Layer 9 of a small transformer language model trained on English Wikipedia (14 layers, counted from 0, width 96).
A neuron's activation on a vector x is SiLU(gate . x) times (in . x), where the dot is the dot product.

Input weights of the MLP neurons that the questions are about. A number n stands for (n - 500) times 0.0012.
n0 gate: 529 578 282 355 523 501 460 723 499 656 454 482 421 495 495 573 354 327 775 253 568 559 559 459 456 385 410 536 497 528 589 287 562 379 500 458 694 513 583 572 473 589 523 461 514 557 432 467 349 583 690 609 646 594 547 484 484 598 426 355 561 515 530 431 522 492 609 596 510 470 316 443 473 296 309 590 671 641 594 362 477 479 446 481 432 443 511 453 706 593 372 338 576 435 428 456
n64 gate: 326 596 425 615 468 673 603 421 452 480 479 532 328 362 435 689 402 511 530 577 475 401 617 360 483 616 555 380 521 624 340 375 472 424 624 262 634 531 416 532 532 409 469 318 390 366 495 590 580 762 679 666 474 508 348 467 669 506 367 494 808 322 458 498 541 517 492 531 580 678 500 361 421 534 421 415 644 587 461 343 553 549 434 595 754 417 525 436 533 500 380 607 639 485 595 456
n107 gate: 381 606 494 487 672 583 518 602 671 502 609 465 579 561 445 301 347 339 654 225 506 485 414 654 695 600 402 547 454 504 786 426 419 479 519 603 388 604 588 384 428 729 570 629 243 437 468 625 429 466 411 499 407 571 588 563 576 503 509 562 584 453 405 409 721 492 322 404 555 469 595 611 570 521 359 543 626 410 466 511 468 325 591 570 307 505 403 495 443 583 305 715 421 347 679 626
n113 gate: 589 485 434 460 542 558 475 649 681 478 631 392 578 249 371 530 517 584 244 323 485 429 699 404 653 666 282 623 367 495 543 527 517 559 628 613 581 455 557 660 564 526 435 367 275 541 625 434 551 499 248 616 520 486 512 472 703 312 544 582 510 434 353 470 501 494 587 319 458 389 527 415 612 520 600 425 280 663 483 613 603 505 455 477 656 423 467 340 574 601 548 549 550 403 633 568
n143 gate: 354 536 525 254 400 460 426 583 600 516 334 552 475 329 478 578 458 522 482 532 453 691 516 467 650 604 435 702 517 488 523 527 539 634 385 295 499 372 447 696 631 502 555 647 524 475 442 290 526 495 561 577 412 599 476 370 656 484 464 555 455 739 458 434 704 682 795 616 409 660 337 507 419 257 528 441 343 497 625 699 513 522 419 274 464 477 576 484 426 663 593 481 436 383 319 666
n144 gate: 708 585 393 491 353 541 579 334 549 275 640 181 444 368 478 330 583 336 698 513 228 482 587 454 642 384 436 438 372 540 362 496 741 607 535 595 301 642 223 436 451 612 530 609 487 409 691 608 603 630 610 573 636 536 590 419 538 723 582 668 506 628 431 412 366 489 646 476 515 390 550 579 616 293 536 477 530 296 539 495 427 486 285 531 317 680 596 379 643 586 328 235 510 572 430 460
n163 gate: 589 342 375 355 552 736 487 469 452 497 373 441 641 396 507 595 279 449 571 505 318 306 553 484 485 532 342 400 432 509 540 723 459 566 655 491 542 481 426 382 572 509 328 376 555 656 553 425 569 498 480 301 571 481 357 655 793 507 320 662 541 472 454 406 304 424 362 335 603 623 511 575 417 626 493 380 460 646 531 521 408 477 422 431 357 483 437 622 490 576 485 640 646 498 559 558
n194 gate: 476 634 338 456 656 593 549 628 482 604 570 649 596 559 442 439 346 684 459 681 484 687 567 432 665 509 248 246 669 545 573 546 513 447 645 584 407 511 561 462 356 568 513 726 582 489 399 677 292 496 352 466 479 488 608 354 556 464 529 434 437 496 480 754 686 520 355 394 428 450 368 334 607 646 402 501 611 424 292 395 582 338 588 574 514 587 485 284 312 367 339 317 498 589 391 528
n242 gate: 764 439 430 218 312 428 399 568 421 728 590 410 535 575 556 631 560 437 534 378 487 467 707 527 481 327 455 499 577 588 590 563 469 490 489 641 581 406 630 552 640 417 606 627 520 474 450 364 416 500 450 767 579 483 562 483 651 566 301 493 624 498 420 388 390 230 356 375 227 501 417 498 455 478 573 538 457 608 464 650 409 628 486 560 651 443 474 301 469 550 468 466 616 551 579 350
n255 gate: 606 513 367 362 619 574 462 522 344 467 271 537 551 413 589 418 344 355 404 428 625 477 412 450 608 652 454 178 604 364 551 483 437 510 421 413 535 472 306 299 693 607 494 458 507 451 464 577 372 483 407 588 528 526 487 746 625 522 453 391 649 615 577 560 437 482 321 548 406 561 430 556 379 671 563 434 391 607 580 640 765 706 518 405 575 415 274 442 459 686 549 441 553 359 425 643
n0 in: 443 454 686 538 370 511 517 378 336 596 543 538 551 483 486 683 524 465 666 407 575 322 431 510 459 433 590 487 527 430 522 108 331 267 412 301 642 613 517 507 409 523 550 509 493 532 574 544 464 633 462 594 479 578 546 483 617 548 587 431 565 563 596 425 648 458 430 454 488 633 597 572 512 432 408 381 416 414 338 518 522 430 331 479 561 442 410 495 380 783 796 625 557 364 244 413
n64 in: 673 526 432 440 495 297 565 643 348 760 511 428 470 601 591 511 480 397 533 598 418 481 425 588 555 464 559 623 668 517 592 647 625 503 413 384 465 478 318 469 634 404 594 626 500 254 538 657 567 345 477 525 515 443 523 503 463 485 497 476 420 610 648 565 330 490 277 426 603 512 514 516 628 404 413 415 509 404 518 606 474 396 597 456 616 253 320 482 611 627 725 358 465 418 328 677
n107 in: 285 525 521 335 560 468 557 439 579 541 765 432 465 567 646 308 547 443 468 456 537 723 525 614 510 606 472 682 607 598 470 642 646 746 508 504 343 499 328 385 590 560 529 338 393 576 274 460 445 642 464 606 754 770 663 409 482 386 486 601 443 397 544 613 552 386 695 302 548 447 297 627 375 654 580 453 299 688 325 601 392 482 269 530 559 432 701 476 302 339 466 483 560 570 608 493
n113 in: 282 414 484 323 692 390 459 516 542 277 646 610 315 325 616 531 626 590 509 440 561 236 726 441 410 413 549 713 546 594 413 535 442 420 462 382 501 597 611 533 506 611 572 574 528 448 623 524 460 627 479 481 525 469 441 616 588 406 702 357 620 643 445 561 504 467 586 619 695 531 325 346 377 453 240 650 327 466 460 496 404 372 668 302 465 460 638 458 371 804 497 375 425 505 558 608
n143 in: 534 562 271 537 416 375 551 497 371 526 327 454 698 550 518 665 440 550 586 306 710 380 332 521 668 614 497 421 499 563 488 592 350 492 405 657 645 638 676 580 418 619 430 536 423 403 597 392 235 410 415 549 531 706 533 582 287 665 449 436 243 579 481 327 560 558 461 578 486 450 451 490 474 440 594 533 386 592 449 572 483 484 519 625 486 442 502 466 670 441 455 447 584 555 487 225
n144 in: 329 502 393 475 336 616 586 428 545 666 563 244 603 511 395 596 285 385 443 424 434 502 799 649 419 463 385 570 604 305 510 498 690 497 623 706 565 465 449 441 477 483 391 332 393 374 728 638 569 537 569 607 427 404 703 568 585 386 604 691 791 445 463 498 708 500 561 392 668 617 517 518 490 480 417 520 373 310 664 419 406 301 345 370 514 510 426 564 520 597 412 403 447 328 480 493
n163 in: 700 625 440 448 552 613 393 381 411 485 532 546 613 382 619 633 537 25 552 582 480 329 601 540 607 363 622 469 529 459 552 476 706 649 529 443 225 340 589 456 478 458 269 716 622 402 565 698 446 515 314 547 482 726 415 494 642 437 379 438 431 442 225 478 553 443 507 386 445 642 733 673 441 378 336 542 559 592 414 443 201 524 519 399 653 445 461 421 197 555 476 694 451 466 563 568
n194 in: 526 492 721 519 502 413 681 464 780 574 444 576 257 572 526 762 545 685 327 365 535 590 563 393 331 458 393 524 544 540 599 429 443 413 553 601 561 296 437 613 502 285 512 377 549 449 706 434 376 436 529 514 513 357 419 625 527 414 391 653 382 275 476 574 405 607 441 586 519 568 387 496 504 642 574 545 578 285 538 575 470 413 568 558 377 499 490 572 235 527 410 511 585 509 713 423
n242 in: 605 698 681 759 416 477 505 578 783 458 290 288 375 375 453 514 506 492 447 540 266 664 419 607 538 488 445 586 482 480 533 594 736 686 450 448 411 355 436 495 323 301 483 641 543 475 595 578 581 610 384 358 465 552 566 493 418 479 484 526 426 467 492 466 522 419 478 392 713 309 609 467 604 563 363 397 340 445 401 413 461 505 669 525 666 559 620 408 470 639 676 489 380 480 434 583
n255 in: 358 628 189 592 501 677 593 525 374 562 476 583 645 204 668 473 545 681 398 566 511 363 622 485 652 560 450 345 608 689 311 520 401 290 470 415 455 400 419 520 456 656 576 389 431 527 699 703 309 530 536 617 441 426 557 570 472 280 499 410 626 311 556 451 574 611 280 563 550 371 772 299 573 434 431 409 474 340 430 504 718 529 655 401 346 384 325 635 499 632 538 576 450 500 327 662

Each question shows a token from some text and the vector x that enters the MLP there. A number n stands for (n - 500) times 0.0093.

"em": 356 413 320 497 558 409 561 378 550 497 215 500 584 439 581 492 465 720 729 496 465 542 544 570 543 385 626 555 467 551 596 547 551 275 794 620 423 317 466 554 527 528 303 498 510 385 502 597 482 384 543 469 443 623 581 293 332 648 474 316 527 469 570 548 496 549 335 599 422 467 583 469 615 411 657 659 467 372 507 570 605 608 645 585 443 215 626 588 538 636 420 339 540 503 286 473
Which two neurons fire most, strongest first? n107, n163

" o": 400 399 354 609 369 331 698 380 475 621 448 390 593 301 705 408 454 496 385 566 564 419 495 452 493 602 422 498 457 327 512 482 563 401 602 454 222 408 440 628 691 558 536 592 523 642 553 441 495 461 553 476 640 306 681 311 533 629 565 577 615 327 389 504 665 533 407 571 456 394 457 473 478 438 771 613 412 450 470 278 479 531 662 455 454 429 528 358 588 568 527 624 592 631 620 538
Which two neurons fire most, strongest first? n144, n0

"ear": 589 421 429 442 442 373 553 546 312 447 286 400 684 453 610 411 510 540 361 360 490 509 551 627 496 640 435 727 497 321 691 336 720 674 599 407 622 457 665 453 445 548 515 494 546 664 539 608 541 380 581 648 707 489 519 257 566 596 327 372 533 401 392 581 667 562 585 538 384 539 493 495 467 503 408 551 375 458 419 480 727 382 414 547 444 560 479 267 626 465 543 507 353 410 515 390
Which two neurons fire most, strongest first? n143, n0

" per": 412 188 460 534 485 410 667 495 619 623 303 528 557 401 769 432 534 548 454 497 658 425 388 654 529 539 607 603 419 494 433 453 539 493 510 299 316 365 398 442 706 473 433 505 563 493 622 651 515 448 444 322 580 475 619 370 519 500 531 503 530 305 457 458 356 433 398 736 483 383 414 510 499 485 682 690 394 388 501 380 590 501 638 443 506 546 605 359 545 603 463 789 462 478 595 396
The most active neuron and its activation: n255, at about 0.56

"am": 412 347 293 612 556 511 533 496 335 516 555 413 486 572 562 457 379 384 640 569 600 362 235 433 456 571 511 606 504 574 653 363 742 466 498 638 568 508 655 362 493 653 245 491 693 480 585 387 696 315 616 627 779 587 653 440 482 527 451 304 639 567 369 380 492 553 386 563 336 483 474 571 525 513 515 385 482 320 413 464 534 501 426 515 473 343 552 395 519 461 350 561 721 580 579 432
Which neuron lights up most? n0

"io": 499 302 420 605 615 594 571 439 311 328 520 287 426 559 594 521 455 537 428 605 445 414 536 561 366 645 727 760 509 591 581 367 413 681 316 291 320 548 534 417 452 554 454 290 519 604 436 482 550 531 679 483 582 405 375 392 491 557 472 469 438 404 459 595 542 338 379 402 511 661 634 477 701 408 503 555 620 482 501 394 525 516 752 704 525 467 623 495 610 416 484 515 288 646 370 496
Which neuron lights up most? n64

" V": 302 550 402 542 532 454 593 385 294 620 330 485 654 404 536 522 493 683 584 479 591 235 467 452 479 386 538 580 576 535 503 386 424 367 429 599 432 404 616 550 571 465 678 287 711 495 430 358 466 352 552 529 481 459 545 444 771 577 554 387 371 436 553 568 526 458 548 498 526 725 627 496 423 512 498 599 368 313 464 401 520 445 768 254 652 375 540 397 626 548 586 690 526 560 408 399
The three highest activations, in order: n107, n143, n64

"m": 379 492 406 516 442 570 501 438 500 349 429 359 600 522 499 547 613 523 719 610 559 540 552 531 450 343 617 716 495 523 522 549 739 419 382 451 502 613 613 587 460 311 409 489 480 451 422 392 432 343 392 608 580 664 584 390 462 529 453 648 462 399 490 752 478 593 360 287 264 436 492 448 583 396 681 626 524 421 517 144 413 502 665 622 610 445 561 546 574 594 356 413 609 477 297 591
Which neuron lights up most? n242

"om": 426 607 545 720 536 603 472 550 461 413 365 445 694 435 671 718 398 595 608 531 615 405 477 532 383 558 609 674 245 615 523 394 643 362 570 367 452 421 354 438 491 420 298 408 590 435 640 540 425 245 538 428 655 410 502 315 478 437 547 440 433 596 508 585 498 635 484 471 284 587 399 378 490 329 491 611 562 569 621 509 454 487 612 649 419 372 677 581 585 372 610 412 514 482 545 503
The most active neuron and its activation: n107, at about 0.45

"ation": 454 439 412 656 456 542 618 573 458 196 463 417 469 631 768 638 644 543 315 556 502 287 314 656 461 516 528 588 499 608 518 471 527 581 409 473 542 422 536 492 505 550 599 367 411 520 606 735 578 377 725 434 519 566 598 187 546 531 532 335 543 190 385 542 546 518 631 377 550 566 429 382 599 485 512 484 494 356 650 372 419 428 593 490 535 294 616 564 652 418 437 489 550 468 456 427
The most active neuron and its activation: n64, at about 0.64

"ual": 478 516 472 586 478 320 683 379 381 528 563 413 465 459 520 509 539 466 420 624 459 477 425 641 358 744 470 800 565 606 399 574 655 568 511 580 467 429 362 360 503 540 528 505 472 507 526 396 519 525 897 470 614 407 424 297 467 483 582 479 501 453 420 506 460 516 570 549 434 625 392 451 601 260 441 608 345 449 366 239 603 515 644 546 463 400 611 513 706 607 626 423 393 472 317 447
The most active neuron and its activation: n144, at about 2.5

"h": 568 474 525 623 407 516 496 411 553 504 481 533 461 459 638 443 705 478 388 601 448 528 425 354 280 504 556 716 392 438 367 577 789 674 668 396 454 513 585 486 630 311 441 400 661 676 479 408 283 478 432 331 502 555 592 439 487 623 478 601 610 437 343 559 556 562 595 510 462 368 520 480 344 495 437 599 599 277 397 383 458 418 694 381 465 369 524 375 662 532 423 529 736 621 497 413
The most active neuron and its activation: n0, at about 0.45

" e": 351 580 597 455 517 490 546 164 361 453 610 459 579 494 567 543 569 534 416 585 453 492 469 552 497 377 576 602 660 314 590 577 618 459 604 356 392 446 462 591 633 457 627 517 226 630 521 502 586 391 567 454 565 461 536 405 728 624 513 486 476 326 394 564 437 516 485 519 392 302 657 428 426 606 554 665 351 341 266 432 605 563 360 493 592 361 393 480 703 421 668 505 481 518 656 529
Which neuron lights up most? n143

"al": 459 460 503 598 505 313 675 384 344 374 526 445 445 605 621 438 468 537 271 592 495 441 534 548 608 577 433 759 492 548 421 521 674 597 511 541 459 306 366 352 519 595 565 496 521 568 514 456 595 331 780 441 522 552 484 416 554 437 651 609 555 420 555 584 508 647 388 436 325 543 428 350 543 342 520 571 233 396 576 302 675 544 595 744 346 439 585 500 635 532 615 424 387 458 434 375
The most active neuron and its activation: n144, at about 1.7

"le": 416 439 275 611 452 400 718 541 602 455 510 460 504 486 758 606 388 480 331 593 516 314 354 617 313 617 708 539 445 631 524 548 643 631 487 419 446 414 389 360 497 404 628 550 437 534 557 535 388 343 733 434 620 460 593 329 521 615 524 394 482 225 440 482 508 598 528 479 472 598 404 415 610 271 440 442 460 568 421 582 395 398 605 628 494 344 654 526 723 460 562 582 483 676 534 404
Which neuron lights up most? n64

" time": 407 371 443 530 310 414 470 455 504 488 262 365 473 437 769 518 492 520 468 688 461 376 558 731 534 660 647 634 493 444 392 439 565 421 469 390 411 414 571 392 560 419 461 512 524 619 575 846 311 417 692 477 526 508 651 226 487 554 544 370 523 501 538 554 562 494 360 623 573 349 468 458 435 569 511 563 519 387 435 362 684 496 577 479 610 681 630 705 521 461 476 458 591 347 383 328
The most active neuron and its activation: n64, at about 0.26

"i": 469 498 501 447 598 524 577 249 350 538 390 588 657 680 529 382 449 535 556 714 507 410 440 357 449 573 456 645 574 443 674 328 373 512 296 535 536 567 466 372 387 475 411 414 581 438 548 392 541 420 541 416 578 505 477 519 742 482 442 472 487 483 436 652 351 490 471 460 408 575 592 506 412 604 722 754 602 263 579 385 625 296 624 527 401 425 277 547 572 650 324 539 453 466 697 514
Which neuron lights up most? n242

"n": 388 539 515 377 395 393 552 573 544 701 665 446 654 451 583 589 418 352 620 652 486 585 536 596 333 524 489 591 648 319 533 360 738 456 153 492 333 351 670 376 422 466 601 533 532 585 397 438 419 523 507 591 314 474 599 486 443 678 418 522 530 433 524 649 529 469 429 411 480 435 532 368 366 359 551 542 663 367 392 598 679 302 621 666 552 414 500 489 679 552 469 451 546 571 569 360
Which two neurons fire most, strongest first? n0, n242

" bec": 502 246 407 504 515 276 596 477 662 613 423 320 409 552 535 511 680 529 458 560 548 443 522 413 393 595 587 565 649 446 493 556 577 397 703 446 330 377 583 511 587 607 585 554 520 689 359 632 531 436 482 301 584 471 499 354 646 632 676 427 429 424 541 423 507 346 166 623 553 230 612 597 484 461 404 580 444 358 431 482 449 542 390 466 523 370 573 461 786 578 470 451 540 391 677 559
Which neuron lights up most? n242

"s": 571 339 411 492 478 407 527 330 426 434 573 396 508 438 625 516 550 459 336 652 449 437 530 402 505 610 405 845 578 517 341 574 537 431 562 480 363 334 687 494 583 553 489 565 605 527 385 786 575 513 545 562 636 500 442 333 523 473 641 406 409 523 470 635 454 485 478 560 532 475 530 435 583 551 542 565 441 483 185 382 528 403 582 337 583 414 651 430 598 548 457 628 327 427 219 767
Which neuron lights up most? n113

" D": 184 308 468 646 581 349 562 350 328 473 463 477 700 542 450 443 450 597 431 376 585 449 509 472 382 520 471 597 492 382 559 530 556 422 320 611 432 350 507 488 586 438 576 357 682 627 377 633 414 455 574 417 385 518 584 443 588 550 637 598 412 486 482 536 693 556 455 560 513 562 620 480 317 473 656 623 361 507 444 348 453 563 721 381 520 523 494 358 805 641 488 684 457 504 558 439
Which neuron lights up most? n64

" T": 354 259 398 588 518 391 548 248 393 620 368 408 611 389 707 373 566 649 597 540 564 463 623 331 445 626 427 682 561 387 549 500 515 384 301 699 622 531 434 523 687 487 471 319 477 672 382 519 463 578 511 464 552 495 540 390 693 394 479 539 494 409 473 566 658 366 518 480 518 509 573 592 358 628 591 620 398 383 487 409 459 647 538 548 589 357 434 270 643 541 550 618 439 363 493 472
The most active neuron and its activation: n255, at about 1.1

"at": 461 349 523 584 379 357 435 734 418 446 459 545 511 424 626 689 525 426 562 545 561 574 414 478 388 533 477 587 523 615 577 477 695 687 249 299 471 444 589 401 431 510 318 360 652 613 519 411 532 357 457 573 503 596 474 369 565 585 526 532 605 514 386 761 666 731 508 359 591 572 319 511 328 457 492 644 473 330 475 527 379 577 600 571 414 470 600 333 526 493 223 514 331 565 657 519
Which neuron lights up most? n255

"est": 482 458 571 725 653 467 390 560 212 336 380 427 557 358 643 630 700 512 420 606 680 457 544 599 477 680 456 590 382 565 450 436 769 493 499 452 519 355 501 471 467 480 390 402 447 376 379 570 509 331 534 431 804 602 614 368 454 373 518 430 519 537 410 440 573 520 548 448 495 458 478 505 549 407 479 402 476 404 711 374 702 502 347 452 640 438 638 688 512 563 371 569 433 359 439 502
Which two neurons fire most, strongest first? n194, n255

" were": 582 306 538 497 392 422 552 482 731 540 414 341 461 427 629 631 542 544 449 597 553 574 555 410 416 468 410 742 605 493 396 495 543 411 661 534 325 384 578 473 539 561 534 534 599 699 422 764 462 431 654 432 606 432 512 293 627 577 549 307 362 497 463 572 489 495 305 389 464 425 515 381 379 425 605 594 560 539 266 479 529 362 462 394 666 453 608 579 755 541 401 628 386 344 317 522
Which two neurons fire most, strongest first? n242, n113

" w": 189 374 353 606 533 282 429 357 632 363 411 369 488 534 504 470 722 596 500 567 577 403 549 498 454 495 565 552 554 442 674 489 593 449 504 509 491 497 553 621 539 605 635 535 453 698 460 407 461 577 521 261 665 480 563 451 458 639 624 615 426 384 451 623 512 547 508 468 561 318 437 516 380 467 535 591 432 415 378 366 520 418 313 386 614 344 472 456 812 694 594 749 336 483 427 480
The three highest activations, in order: n113, n163, n194

"st": 507 291 282 548 561 327 620 544 397 393 566 364 516 536 551 560 416 719 462 637 494 528 515 659 475 515 648 615 484 487 719 374 606 396 702 662 486 361 559 559 600 458 350 518 412 475 545 257 548 530 495 624 411 445 477 223 363 468 384 697 452 392 374 520 419 423 505 574 557 444 723 639 363 501 413 654 261 470 482 547 556 397 598 401 381 440 620 525 691 494 389 501 593 673 481 494
Which neuron lights up most? n0